Layer 2 of a small transformer language model trained on English Wikipedia (8 layers, counted from 0, width 96).
A neuron adds its activation times its output weights to the MLP's output. To switch it off is to set its activation to zero at one token and run the rest of the model.
A neuron's activation on a vector x is SiLU(weights . x + bias), where the dot is the dot product.

Input weights of the MLP neurons that the questions are about. A number n stands for (n - 500) times 0.0014.
n11 (bias -0.048): 555 513 353 442 555 487 516 393 569 609 336 596 564 508 304 361 345 541 439 483 362 509 473 703 423 497 373 480 414 545 597 706 547 557 500 382 483 569 489 641 512 457 500 595 679 428 425 578 506 486 619 500 573 540 435 612 555 559 391 403 681 643 517 497 572 756 522 495 523 813 466 558 553 597 405 614 588 661 488 568 567 422 424 484 387 570 454 660 559 540 562 599 523 429 494 645
n60 (bias -0.113): 440 464 477 403 522 576 348 489 546 355 454 477 440 623 527 469 519 427 435 564 479 403 532 535 572 514 444 521 391 548 486 431 586 500 387 502 475 444 533 443 407 546 483 547 498 468 544 523 498 485 494 281 446 508 417 620 567 568 607 479 451 495 472 416 471 559 520 431 459 528 409 421 518 500 446 555 500 487 459 521 606 391 526 498 524 492 437 541 463 542 360 444 426 516 444 489
n64 (bias -0.049): 573 502 470 452 519 509 200 502 472 342 517 511 471 552 515 535 518 427 476 494 465 435 504 512 512 535 433 514 421 536 502 474 593 517 420 486 519 480 599 540 419 486 456 513 558 586 565 475 502 478 442 130 574 518 479 558 465 490 551 500 465 461 414 475 472 493 520 465 504 512 317 442 483 473 523 580 589 479 448 486 476 500 492 505 552 506 403 512 475 523 442 445 416 489 475 449
n68 (bias -0.041): 531 370 315 558 538 621 520 465 544 557 286 350 455 391 489 427 467 352 381 571 664 389 547 523 578 475 485 623 547 556 362 595 437 258 457 406 502 404 447 427 548 654 430 677 445 456 417 421 168 573 259 524 429 350 494 500 645 565 566 670 607 500 348 460 529 554 639 474 434 630 524 649 457 503 579 355 539 473 380 464 521 387 417 507 567 668 600 653 503 530 588 556 437 556 371 527
n114 (bias -0.049): 402 676 396 509 423 708 559 475 599 488 386 580 476 483 565 610 517 489 582 439 486 429 556 517 489 521 380 393 556 254 340 349 569 654 587 403 472 457 592 640 409 420 503 383 623 548 628 359 464 516 417 564 370 461 476 597 457 514 605 529 707 500 406 281 401 625 467 538 315 483 560 411 520 558 460 426 470 486 532 447 711 485 464 477 705 431 594 453 465 585 445 388 576 463 475 444
n128 (bias -0.042): 507 438 516 477 614 590 480 623 434 523 449 476 599 486 478 215 509 397 720 601 374 500 302 242 668 539 431 617 362 531 390 435 470 734 496 552 744 673 480 306 315 437 335 701 474 546 655 660 446 543 603 561 450 533 359 411 677 282 594 451 595 583 664 640 368 606 425 623 467 496 581 478 587 388 545 627 595 441 594 730 509 446 579 618 437 172 606 468 432 698 580 453 412 313 480 412
n162 (bias -0.055): 344 491 507 523 464 424 422 644 575 576 534 359 606 525 508 589 464 569 587 334 566 482 530 386 400 534 433 361 490 518 472 583 454 435 447 415 522 636 331 463 361 474 332 567 967 332 353 592 514 431 459 487 408 409 382 595 514 516 683 597 524 580 389 678 601 593 388 363 506 672 500 313 376 410 359 491 381 428 587 607 538 418 407 411 528 375 671 675 520 734 472 442 558 398 350 494
n191 (bias -0.060): 286 299 466 454 384 487 479 445 587 397 651 557 434 412 703 394 458 258 665 817 655 378 570 383 563 504 304 664 700 633 520 408 469 379 473 424 477 586 368 362 504 677 588 702 318 650 579 504 532 695 633 460 376 474 535 647 729 296 414 623 488 542 687 597 555 554 621 435 511 548 632 542 261 403 705 636 651 534 354 705 483 543 622 479 364 462 420 750 508 463 528 274 384 531 611 474
n198 (bias -0.034): 179 602 324 403 510 527 519 541 389 522 507 549 523 548 357 531 414 497 373 376 190 515 674 336 441 522 573 727 226 598 474 372 688 460 396 405 572 634 412 408 564 405 538 540 518 515 895 674 375 304 577 514 524 691 478 602 530 476 653 586 485 503 613 608 391 734 474 567 642 490 472 454 424 341 458 624 566 511 654 670 478 357 335 636 522 539 444 654 518 483 625 421 517 387 488 639
n203 (bias -0.035): 548 640 496 490 482 594 448 301 457 554 682 460 550 579 374 375 649 552 442 384 347 449 682 503 346 682 407 655 606 503 597 440 543 496 583 371 477 585 484 612 507 442 470 472 643 489 358 449 642 572 577 411 480 349 412 777 460 513 378 421 507 347 441 451 539 565 641 413 587 949 456 589 521 494 381 586 528 721 514 574 539 493 480 330 460 722 337 669 680 372 580 477 487 512 718 617
n290 (bias -0.068): 493 526 547 247 529 508 508 462 548 404 670 644 416 524 487 551 513 685 489 548 205 333 395 340 472 448 318 427 464 438 645 510 435 595 414 352 425 576 603 424 504 363 735 374 405 562 511 574 522 359 482 442 561 337 587 552 407 448 619 618 425 602 807 374 436 613 403 557 503 565 678 514 403 478 433 740 508 669 429 583 527 365 384 635 459 521 451 551 529 483 236 198 507 535 588 763
n322 (bias -0.040): 431 167 308 606 630 520 473 532 409 576 508 465 477 482 509 474 165 597 546 644 406 547 537 503 724 318 511 671 436 661 191 482 496 440 588 583 525 520 590 669 615 432 416 641 551 308 553 671 323 424 466 465 577 386 384 493 488 472 500 441 415 689 394 441 549 813 519 387 543 433 450 493 459 359 533 565 682 757 500 571 567 361 690 377 336 380 754 542 467 675 612 542 603 464 323 703
n353 (bias -0.056): 414 567 481 228 534 489 522 619 553 439 214 372 350 602 289 508 342 484 601 536 422 526 343 467 660 554 427 621 380 336 443 374 535 521 479 119 603 456 472 566 550 486 622 503 272 553 688 613 635 669 560 437 447 376 493 490 583 417 654 566 583 567 629 451 320 379 417 616 540 579 652 449 517 458 486 369 504 595 331 543 610 356 295 538 647 654 583 477 614 328 544 557 487 497 555 564
n379 (bias -0.066): 412 438 385 475 536 569 399 578 584 346 453 475 444 575 457 421 515 539 546 519 479 502 539 512 616 551 435 611 480 503 515 416 554 535 556 505 486 498 500 455 430 493 497 553 464 506 556 437 422 498 467 386 502 474 454 523 462 453 554 509 584 465 539 416 540 479 428 495 482 538 479 622 566 452 495 506 617 593 524 542 601 472 469 549 543 556 395 507 529 426 682 460 486 457 549 482

Output weights of the MLP neurons that the questions are about. A number n stands for (n - 500) times 0.00081.
n11: 488 583 626 500 498 361 498 511 469 531 475 509 500 464 523 345 596 549 448 569 452 560 412 437 545 456 643 500 562 401 442 325 401 435 635 545 666 408 762 491 575 481 386 537 492 521 367 754 727 494 387 552 386 576 748 427 506 353 495 531 582 634 619 558 543 435 655 414 515 396 584 521 510 680 448 572 400 492 451 619 574 548 395 680 581 424 663 467 416 287 376 529 431 555 548 476
n60: 495 528 530 585 390 450 719 534 487 634 568 580 478 381 464 439 428 586 520 460 488 561 503 439 465 410 478 407 557 454 436 482 455 412 714 469 422 572 386 463 521 548 537 442 528 536 505 599 642 575 383 815 438 503 619 523 497 512 422 508 615 512 494 594 473 556 563 518 607 508 719 530 437 630 548 494 580 518 473 560 520 521 438 508 498 434 530 524 588 497 508 481 498 587 500 758
n64: 500 565 485 656 397 420 818 525 511 732 543 504 578 448 429 436 425 683 508 457 555 603 422 492 500 438 622 523 663 477 496 517 382 496 730 500 541 661 343 434 576 469 533 446 552 546 426 591 541 521 566 973 569 485 595 476 455 448 406 536 622 508 552 614 580 454 500 600 564 570 867 548 500 395 524 500 420 507 619 434 491 597 520 404 534 533 555 605 621 441 679 484 624 539 500 755
n68: 280 511 545 514 449 508 529 456 442 512 497 576 425 645 611 568 497 528 719 624 455 446 556 357 440 531 505 558 519 616 522 565 668 454 549 434 696 453 698 436 407 570 555 593 539 533 500 546 480 522 423 529 436 542 581 415 654 440 413 446 424 355 558 491 397 465 484 462 622 653 528 638 344 392 483 363 529 460 596 417 547 592 563 471 301 628 522 500 648 566 463 391 495 479 515 497
n114: 479 630 458 566 557 424 561 480 563 429 572 405 398 664 500 653 292 645 507 564 321 661 503 571 497 491 408 412 395 321 559 506 598 382 573 563 671 447 583 450 561 418 607 429 390 605 383 610 613 319 574 463 339 580 560 701 449 458 350 529 484 526 451 538 430 392 417 604 570 602 429 539 547 307 659 490 571 477 636 543 553 435 601 542 429 287 394 573 466 410 531 211 500 497 545 443
n128: 828 307 483 518 573 330 523 653 587 515 448 553 695 394 532 500 784 786 815 610 699 718 715 528 441 549 398 448 525 357 423 368 542 444 351 464 533 629 156 496 451 478 677 479 449 586 346 470 745 392 324 445 295 644 403 509 442 317 519 117 442 455 473 461 620 315 572 600 547 463 439 645 560 177 554 555 701 296 353 421 344 627 720 607 462 320 569 290 482 550 500 511 471 514 795 558
n162: 582 467 578 629 553 390 506 425 339 521 522 531 439 410 279 741 559 469 252 257 602 455 405 646 517 743 392 787 641 579 565 520 488 365 548 614 740 449 464 301 596 515 573 340 604 507 356 353 610 667 575 495 465 580 415 354 778 398 289 524 610 511 550 533 475 390 464 751 453 426 500 380 453 404 454 562 542 517 685 504 566 416 600 402 516 413 310 628 438 542 507 457 352 635 637 440
n191: 648 533 340 631 459 600 435 466 576 429 607 333 556 419 509 672 450 460 573 483 551 664 567 411 518 406 624 463 268 565 438 449 330 564 593 673 617 475 556 550 525 430 239 487 564 424 488 445 562 470 536 512 608 610 679 276 382 562 390 534 459 391 362 356 546 515 464 549 318 446 544 338 560 386 535 524 494 238 751 422 612 465 472 285 515 506 444 625 424 414 565 436 612 485 445 304
n198: 496 471 373 738 445 428 417 413 430 282 581 581 111 496 403 571 514 709 628 500 222 426 711 623 527 484 379 623 606 541 446 584 418 395 457 535 559 378 485 424 520 457 709 542 344 529 481 723 492 436 691 473 661 323 418 491 410 632 552 426 818 426 443 635 694 446 142 402 421 699 484 528 636 580 526 585 572 293 537 155 571 283 356 508 656 761 511 356 644 447 364 390 542 368 491 593
n203: 641 532 656 601 515 477 512 616 754 408 144 584 298 366 555 386 526 620 446 418 475 426 648 470 380 591 658 404 750 496 405 352 564 526 388 430 664 440 500 552 635 553 328 241 480 643 566 578 514 622 612 621 644 508 488 377 415 193 374 392 313 455 500 418 225 456 520 585 335 158 444 431 410 729 479 656 439 358 449 435 524 378 401 580 458 622 697 344 439 596 353 564 526 415 540 366
n290: 745 222 615 503 521 585 476 484 462 408 482 354 371 377 513 462 688 598 336 611 367 349 745 526 487 589 459 514 513 762 438 380 604 539 533 574 500 485 583 504 484 437 430 448 494 223 602 531 416 572 631 596 489 540 484 318 147 366 509 558 599 493 416 434 551 331 624 639 298 416 428 507 418 309 347 471 474 513 461 582 593 350 432 520 549 632 562 568 375 507 481 485 390 683 500 620
n322: 658 270 616 425 459 594 605 259 663 423 484 368 459 391 673 375 687 392 714 630 706 424 614 696 734 423 405 341 749 176 443 434 621 635 489 433 255 574 449 488 565 391 474 400 251 208 482 719 637 538 351 543 431 408 488 484 559 504 534 432 307 444 585 538 376 415 515 650 420 607 443 530 533 211 548 349 482 626 567 500 533 633 638 504 283 635 459 440 487 541 493 451 541 418 534 463
n353: 471 548 590 453 625 507 494 466 537 754 545 655 618 607 585 489 552 642 685 447 542 424 541 596 393 349 442 407 589 554 727 630 545 524 396 537 432 397 605 374 372 515 546 698 218 265 564 543 562 371 353 451 316 560 420 545 379 504 597 380 376 645 322 600 372 250 740 603 362 464 508 443 555 535 279 469 398 537 480 575 455 701 519 461 542 595 642 457 554 564 431 749 503 339 553 443
n379: 447 510 421 575 547 491 665 482 386 571 428 526 498 630 507 512 399 553 433 637 477 587 409 535 545 474 551 582 533 505 500 482 570 628 616 557 513 474 388 639 593 417 366 591 481 559 495 517 322 464 636 630 610 542 475 490 550 410 342 544 554 433 474 423 539 559 556 482 556 405 623 550 540 306 434 657 465 453 431 460 533 542 466 616 522 606 471 481 540 405 513 506 412 470 456 507

Each question names a token from some text and the token that comes next. It shows the vector x that enters the MLP there. A number n stands for (n - 500) times 0.011.

Then comes g, the gradient of the next token's log-probability with respect to the MLP's output, scaled to length 1. A neuron's effect is roughly proportional to its activation times (output weights . g). A number n stands for (n - 500) times 0.00094.

"th", then "yl"
x: 504 491 467 505 618 545 228 496 499 387 467 479 498 526 583 676 516 368 422 564 559 460 520 556 585 546 424 523 496 470 484 484 597 474 414 462 480 429 614 518 493 488 461 491 430 501 492 433 453 521 498 132 580 461 485 509 516 591 614 443 535 494 439 426 408 509 545 525 513 518 137 588 524 799 491 445 542 478 474 437 195 508 548 488 480 475 487 374 354 559 434 451 419 546 494 345
g: 504 364 635 416 541 287 749 496 381 487 471 538 465 663 545 468 508 550 525 496 420 364 473 432 436 600 489 481 498 640 566 558 344 495 336 544 627 481 676 718 591 690 543 618 401 454 680 415 721 492 657 367 482 680 380 382 491 480 628 369 418 408 488 422 337 376 465 469 461 533 696 526 465 435 463 377 589 625 540 370 454 367 641 289 454 582 518 451 582 629 294 642 580 288 423 515
Switching off which neuron hurts the next token most? n68

"met", then "hy"
x: 490 560 520 494 601 529 226 495 447 389 475 461 551 575 521 520 582 450 476 528 480 438 542 545 555 561 479 507 467 534 510 399 572 536 396 519 494 468 591 502 504 446 503 526 469 536 513 442 460 537 543 24 579 585 382 480 424 573 513 450 459 389 486 321 466 464 494 511 524 543 233 523 559 896 492 546 480 538 455 440 241 553 537 522 500 474 460 393 421 492 426 489 498 525 518 416
g: 254 280 454 503 403 455 577 446 496 610 532 630 583 635 565 516 344 323 429 500 418 397 506 361 688 418 272 646 452 568 509 524 626 533 413 453 568 450 567 468 391 427 524 525 403 479 566 407 380 526 531 348 439 529 594 622 567 630 491 338 472 452 733 293 658 621 351 645 623 393 580 443 617 330 407 567 567 474 207 544 732 378 575 644 417 420 679 513 509 420 562 547 516 533 547 521
Switching off which neuron hurts the next token most? n379

" career", then "s"
x: 454 537 479 394 560 486 198 489 416 391 565 490 529 533 473 571 517 525 485 497 463 543 494 585 510 593 586 549 431 471 541 421 583 516 377 477 517 416 616 542 524 434 542 487 513 446 616 509 450 444 551 45 632 547 411 610 451 429 573 411 494 441 495 542 406 489 482 475 472 466 193 490 518 667 440 509 506 520 540 546 179 429 492 576 486 444 490 480 443 473 484 429 426 466 512 331
g: 436 454 670 428 492 599 286 534 595 360 567 354 444 673 534 501 473 434 551 420 470 501 634 487 534 643 536 486 576 502 525 406 548 692 468 372 621 537 375 446 576 418 414 385 464 530 499 490 482 446 566 371 432 427 454 593 542 536 614 493 422 498 392 578 424 387 419 383 397 817 418 617 652 458 658 524 301 332 628 362 721 549 518 399 645 637 596 610 228 383 768 470 452 636 325 562
Switching off which neuron hurts the next token most? n198

"ept", then "ors"
x: 462 456 517 428 591 575 235 513 502 322 431 462 586 531 464 640 518 433 537 523 565 453 526 552 504 552 412 553 463 516 503 436 660 498 388 480 493 422 556 576 554 496 552 503 406 524 501 436 513 527 544 67 669 561 462 536 427 481 577 532 522 489 531 436 410 456 539 487 604 555 258 542 505 821 376 461 478 530 463 414 283 467 476 556 514 446 503 426 422 480 445 446 406 545 562 310
g: 390 537 275 502 539 495 447 681 615 479 536 502 545 361 624 473 315 533 659 587 424 560 452 626 488 637 553 334 342 458 364 664 599 537 601 574 357 375 448 551 466 535 490 522 630 431 503 710 631 524 596 721 568 433 762 473 598 440 828 529 501 545 507 627 473 330 347 528 545 561 404 559 454 556 256 508 449 479 548 544 485 689 361 401 448 574 453 324 582 343 537 672 604 438 501 452
Switching off which neuron hurts the next token most? n64

" high", then "-"
x: 492 467 469 460 526 484 214 411 469 390 557 499 513 525 518 560 602 383 485 478 530 484 522 507 532 594 534 569 443 545 508 457 615 502 370 461 521 409 574 508 478 601 531 496 403 545 567 527 441 549 523 119 623 491 424 569 523 541 581 474 515 503 488 560 408 505 502 431 516 533 139 533 473 684 471 472 495 476 474 424 142 511 546 501 450 464 428 512 420 425 477 449 372 480 516 230
g: 457 496 612 409 387 573 498 526 572 514 548 579 447 397 634 813 515 431 589 414 581 504 524 591 422 370 662 588 394 374 605 333 487 519 693 594 395 421 511 515 576 456 461 511 549 391 422 824 465 751 354 383 422 640 623 663 465 553 536 672 537 439 540 556 407 666 383 449 495 326 436 571 557 535 480 522 390 584 655 371 626 485 598 389 310 481 632 546 562 322 447 357 691 545 372 382
Switching off which neuron hurts the next token most? n191

"\n\n", then "By"
x: 502 453 542 440 605 483 240 465 457 391 452 459 400 485 563 769 517 383 485 550 509 499 524 525 520 455 450 488 515 487 534 482 564 495 416 446 450 432 630 514 540 357 431 486 525 464 529 444 458 610 480 89 556 480 446 489 540 462 587 470 481 430 505 469 406 479 553 465 481 403 177 494 462 531 459 496 510 485 465 513 133 530 520 533 432 491 536 481 393 529 435 501 439 579 451 385
g: 691 714 516 554 600 420 445 524 549 526 528 765 346 570 379 458 378 444 214 577 361 478 399 532 281 580 275 476 339 754 479 491 395 572 522 563 468 476 629 715 433 388 481 592 501 459 437 487 452 403 542 570 453 602 536 469 345 645 494 651 475 406 613 397 519 450 535 558 575 584 402 405 422 617 457 557 379 260 458 558 577 670 359 320 690 409 504 395 474 553 564 504 428 490 662 505
Switching off which neuron hurts the next token most? n128

"ept", then "or"
x: 464 469 521 416 603 562 247 523 500 319 422 465 594 528 468 639 557 421 532 529 575 452 522 547 524 544 404 565 474 504 510 435 650 492 401 475 492 419 558 565 546 495 560 501 399 525 513 435 508 518 543 77 666 536 456 519 433 487 584 520 516 476 539 434 412 444 533 477 602 556 254 543 491 825 391 440 486 550 454 415 274 473 475 553 514 449 504 412 420 494 442 443 404 552 585 308
g: 375 557 415 485 508 468 279 663 406 392 480 465 474 399 639 482 394 661 649 476 507 463 465 451 333 611 593 335 349 424 324 595 637 402 508 569 428 427 395 591 464 654 472 479 547 381 463 611 498 551 567 491 525 481 687 468 597 556 809 424 534 598 493 561 642 386 371 333 475 544 331 442 421 298 346 497 579 607 383 572 597 777 327 351 497 647 482 417 521 445 339 707 540 527 415 417
Switching off which neuron hurts the next token most? n353

" of", then " the"
x: 468 498 512 481 534 470 255 471 507 447 407 443 493 521 598 543 523 442 504 513 548 497 519 519 565 552 433 462 379 527 461 441 559 470 370 578 571 423 591 470 543 452 512 555 547 558 525 450 408 534 495 54 520 553 423 479 536 525 550 520 492 428 474 447 459 463 569 487 467 498 190 472 452 625 493 487 551 489 434 487 48 501 555 532 476 522 491 505 440 517 516 452 451 532 474 299
g: 558 558 621 645 579 441 575 643 487 537 583 576 492 289 578 682 477 461 571 463 481 567 564 535 672 604 534 547 340 472 466 334 427 548 369 615 692 298 525 368 556 458 678 458 474 688 416 579 562 564 474 578 697 418 494 420 341 514 602 533 602 264 599 417 461 343 482 483 745 396 479 500 590 703 392 377 319 555 550 410 487 574 350 412 238 633 520 457 569 508 555 578 635 697 440 397
Switching off which neuron hurts the next token most? n64

"ration", then "."
x: 476 549 512 468 576 511 179 511 500 419 523 416 479 580 501 506 511 440 483 435 425 575 465 523 504 594 493 460 425 476 483 397 598 503 418 482 533 462 566 561 469 451 475 514 501 535 551 544 432 497 543 61 621 572 419 576 540 524 551 488 514 481 478 505 418 471 491 555 470 587 166 502 510 788 502 481 446 529 485 519 205 479 602 529 458 379 480 460 388 461 446 513 406 545 499 277
g: 452 455 478 457 500 472 639 515 497 637 681 450 500 418 501 575 704 513 632 555 393 551 463 592 457 506 467 547 290 439 394 415 437 233 408 576 449 361 522 446 526 501 541 429 368 539 398 712 520 572 515 419 740 687 755 636 390 340 351 465 529 462 405 506 634 383 593 573 561 342 603 430 635 613 333 445 661 438 337 476 529 434 265 582 562 332 449 451 690 505 426 428 668 322 511 448
Switching off which neuron hurts the next token most? n60

"the", then "less"
x: 488 497 529 574 447 611 218 454 488 346 560 457 419 530 567 622 511 384 494 488 484 422 527 563 480 585 537 507 445 438 505 433 591 479 447 471 519 494 610 544 434 452 423 495 466 555 525 525 400 454 511 105 524 553 500 544 577 539 598 543 522 500 519 501 450 519 481 545 449 470 165 535 435 727 506 552 447 508 550 427 200 534 545 529 463 433 496 409 381 580 355 442 460 441 446 240
g: 644 529 848 513 729 559 666 372 654 457 377 618 620 365 521 625 533 294 532 583 491 594 573 650 555 481 543 580 637 395 511 546 505 373 600 447 576 659 473 442 573 546 596 647 267 636 418 507 463 419 287 480 469 551 441 405 518 460 485 569 538 458 466 430 493 539 427 504 490 302 566 680 496 487 379 532 499 627 428 519 333 287 372 616 449 306 598 483 756 532 423 671 463 423 509 452
Switching off which neuron hurts the next token most? n60

" the", then " active"
x: 456 479 526 474 552 515 244 447 492 424 465 444 495 588 574 600 560 445 464 505 470 463 494 487 536 510 488 467 400 503 516 456 571 463 381 463 534 471 556 514 475 507 440 496 470 537 557 470 434 477 521 75 511 544 472 487 559 494 569 484 415 446 507 511 411 497 524 524 437 469 204 534 464 545 530 536 547 430 556 464 39 505 559 521 490 429 501 472 362 555 417 445 431 448 527 253
g: 529 383 543 473 179 497 704 588 474 345 623 348 608 342 635 467 540 678 677 574 461 526 420 540 357 342 425 425 529 375 373 512 501 651 449 426 603 220 569 367 230 314 544 543 441 488 682 406 481 442 619 401 509 473 540 560 530 470 486 419 716 537 426 412 399 377 555 510 465 327 316 401 495 512 486 508 448 489 351 549 622 536 578 605 317 632 628 410 548 605 517 386 492 499 545 447
Switching off which neuron hurts the next token most? n128

" the", then " album"
x: 476 431 516 479 528 516 210 447 516 433 457 433 491 547 569 617 539 444 436 529 531 498 493 508 520 513 523 439 430 505 513 462 554 488 390 466 518 454 550 498 484 485 406 532 498 517 570 486 430 499 485 58 481 543 458 494 580 480 569 468 426 466 502 517 395 533 522 534 445 482 213 524 500 573 552 477 538 450 563 443 59 534 546 551 515 447 517 437 369 563 414 468 413 458 492 271
g: 538 673 460 512 468 586 313 572 584 362 344 524 595 458 478 485 424 491 472 630 708 558 535 603 591 549 526 351 614 378 567 504 533 465 607 266 569 439 574 496 488 334 482 564 370 313 604 506 532 260 563 363 485 448 461 530 473 543 409 636 328 579 504 530 622 531 656 547 598 578 240 509 613 604 510 597 596 388 717 495 781 476 423 475 657 442 293 454 543 447 283 305 429 371 605 474
Which neuron, switched off, raises the next token's probability most? n64

"=", then "U"
x: 521 439 522 512 532 499 256 538 446 405 477 417 525 544 567 650 500 411 571 491 440 470 505 536 658 530 474 491 533 488 492 424 627 536 364 496 436 523 593 536 486 471 481 485 534 519 535 444 439 472 497 49 544 513 403 534 523 494 576 433 474 434 443 412 336 488 554 463 509 375 145 496 496 578 520 529 544 516 556 591 170 473 522 529 368 459 484 456 374 482 479 520 493 502 464 397
g: 563 609 495 301 282 391 553 548 363 627 400 514 722 414 505 773 609 482 512 403 729 452 641 521 257 338 656 417 459 627 519 607 508 461 480 541 489 674 511 464 392 510 555 335 461 611 380 599 365 627 625 769 409 490 470 461 484 457 548 458 592 284 533 435 427 487 218 467 491 498 633 514 359 552 462 506 579 332 512 453 487 489 387 453 571 510 516 592 543 714 587 515 613 581 436 435
Which neuron, switched off, raises the next token's probability most? n322

"gin", then ","
x: 480 473 523 463 569 544 174 491 524 348 496 412 503 560 540 541 520 455 418 530 498 482 454 544 562 579 451 423 435 473 535 371 573 532 408 457 534 463 591 588 533 427 505 438 454 521 460 463 493 467 574 50 621 504 424 471 468 511 509 449 506 485 511 411 470 467 561 479 534 600 204 473 541 816 519 443 451 547 491 412 225 467 508 534 463 577 458 471 453 479 476 499 391 544 500 335
g: 501 488 260 715 362 294 539 393 402 511 558 460 495 450 339 565 568 439 453 344 604 592 515 449 574 280 598 391 430 396 493 518 459 296 687 625 445 510 425 485 440 481 530 500 543 390 513 575 235 371 433 458 666 629 572 638 466 558 317 596 492 391 327 651 560 634 575 408 521 515 478 636 496 577 436 581 761 582 362 389 456 512 381 503 589 282 474 466 453 330 610 530 468 319 605 630
Which neuron, switched off, raises the next token's probability most? n203

" \"", then "El"
x: 444 509 568 487 563 508 241 457 480 416 510 458 461 550 521 794 537 416 516 485 488 466 517 460 545 540 487 436 438 574 512 442 539 500 398 464 433 471 504 441 517 506 479 467 497 532 573 491 418 485 465 33 568 517 373 527 509 515 567 640 357 436 460 506 466 536 499 522 457 369 216 595 460 591 470 552 548 457 545 445 227 555 502 521 548 427 491 550 372 505 406 435 460 493 456 282
g: 481 553 442 252 466 613 604 523 518 375 417 399 567 514 540 649 355 353 657 338 422 470 366 449 397 553 420 360 490 289 463 395 551 545 599 495 539 558 246 584 609 303 406 392 561 392 386 487 499 523 461 640 686 310 407 554 323 517 657 563 556 472 406 459 483 699 521 444 452 321 534 533 550 412 464 488 572 543 361 439 654 598 514 460 473 459 675 520 446 582 660 382 743 755 336 502
Which neuron, switched off, raises the next token's probability most? n198

"s", then "—"
x: 454 469 514 457 578 467 228 501 499 444 406 471 451 516 561 600 543 472 456 552 486 527 523 512 566 548 432 459 437 507 447 489 552 478 360 480 490 447 570 504 483 511 480 493 492 520 505 504 401 458 520 32 660 546 507 536 505 487 544 463 512 480 484 433 454 536 522 603 481 521 204 512 493 759 467 546 512 551 527 514 112 494 597 532 477 491 498 420 378 453 441 456 427 459 522 375
g: 424 269 497 465 601 427 559 572 486 498 688 513 571 622 434 593 300 551 534 680 302 690 539 670 470 335 454 578 490 294 434 441 523 472 725 399 464 440 416 515 558 399 573 653 461 509 541 593 442 660 473 311 455 694 557 496 607 322 468 483 497 556 434 713 492 517 652 679 457 595 451 434 460 540 367 782 378 540 467 724 588 559 484 509 483 422 275 590 483 359 623 482 435 404 575 554
Which neuron, switched off, raises the next token's probability most? n114

" to", then " ev"
x: 502 474 516 492 479 519 249 470 530 434 513 476 459 526 556 548 545 472 443 506 454 492 501 556 519 629 535 433 373 526 440 507 535 500 369 566 524 437 611 459 487 503 529 547 544 568 563 497 415 488 511 55 552 522 439 467 486 463 629 590 473 432 506 488 437 437 529 518 466 461 188 498 397 561 493 508 528 505 445 506 77 599 519 518 494 525 428 493 410 481 405 443 532 471 467 276
g: 555 432 438 365 324 433 346 345 524 464 485 430 415 601 602 553 474 614 375 672 507 248 451 234 408 565 480 614 521 384 348 564 419 542 611 279 626 521 492 367 369 442 329 525 448 515 599 350 507 595 525 409 669 568 560 481 546 639 408 451 395 475 408 427 229 594 699 402 537 636 513 492 399 404 373 627 514 412 416 352 651 387 401 489 543 407 382 394 292 437 627 442 336 518 504 535
Which neuron, switched off, raises the next token's probability most? n64

" Ex", then "ito"
x: 539 491 522 472 485 531 261 419 482 428 525 452 566 470 582 694 531 458 517 505 531 461 496 566 497 576 500 403 438 464 502 397 565 461 414 505 507 506 629 510 491 432 452 559 545 591 603 476 445 531 484 59 495 588 468 583 476 508 584 511 503 422 506 364 419 499 540 457 486 443 276 433 448 773 436 490 487 522 513 307 210 478 612 531 532 495 445 456 451 591 404 470 362 452 473 285
g: 608 646 466 281 505 517 673 738 574 557 486 609 399 389 505 467 672 534 669 511 696 441 469 631 506 478 558 329 602 616 388 483 570 528 498 485 391 535 398 532 716 478 520 709 360 478 494 559 485 449 487 622 691 546 629 410 444 450 440 456 439 489 472 555 471 484 528 592 403 599 648 406 563 874 574 432 384 278 626 359 340 607 410 434 444 672 458 438 576 341 427 635 516 490 582 643
Which neuron, switched off, raises the next token's probability most? n114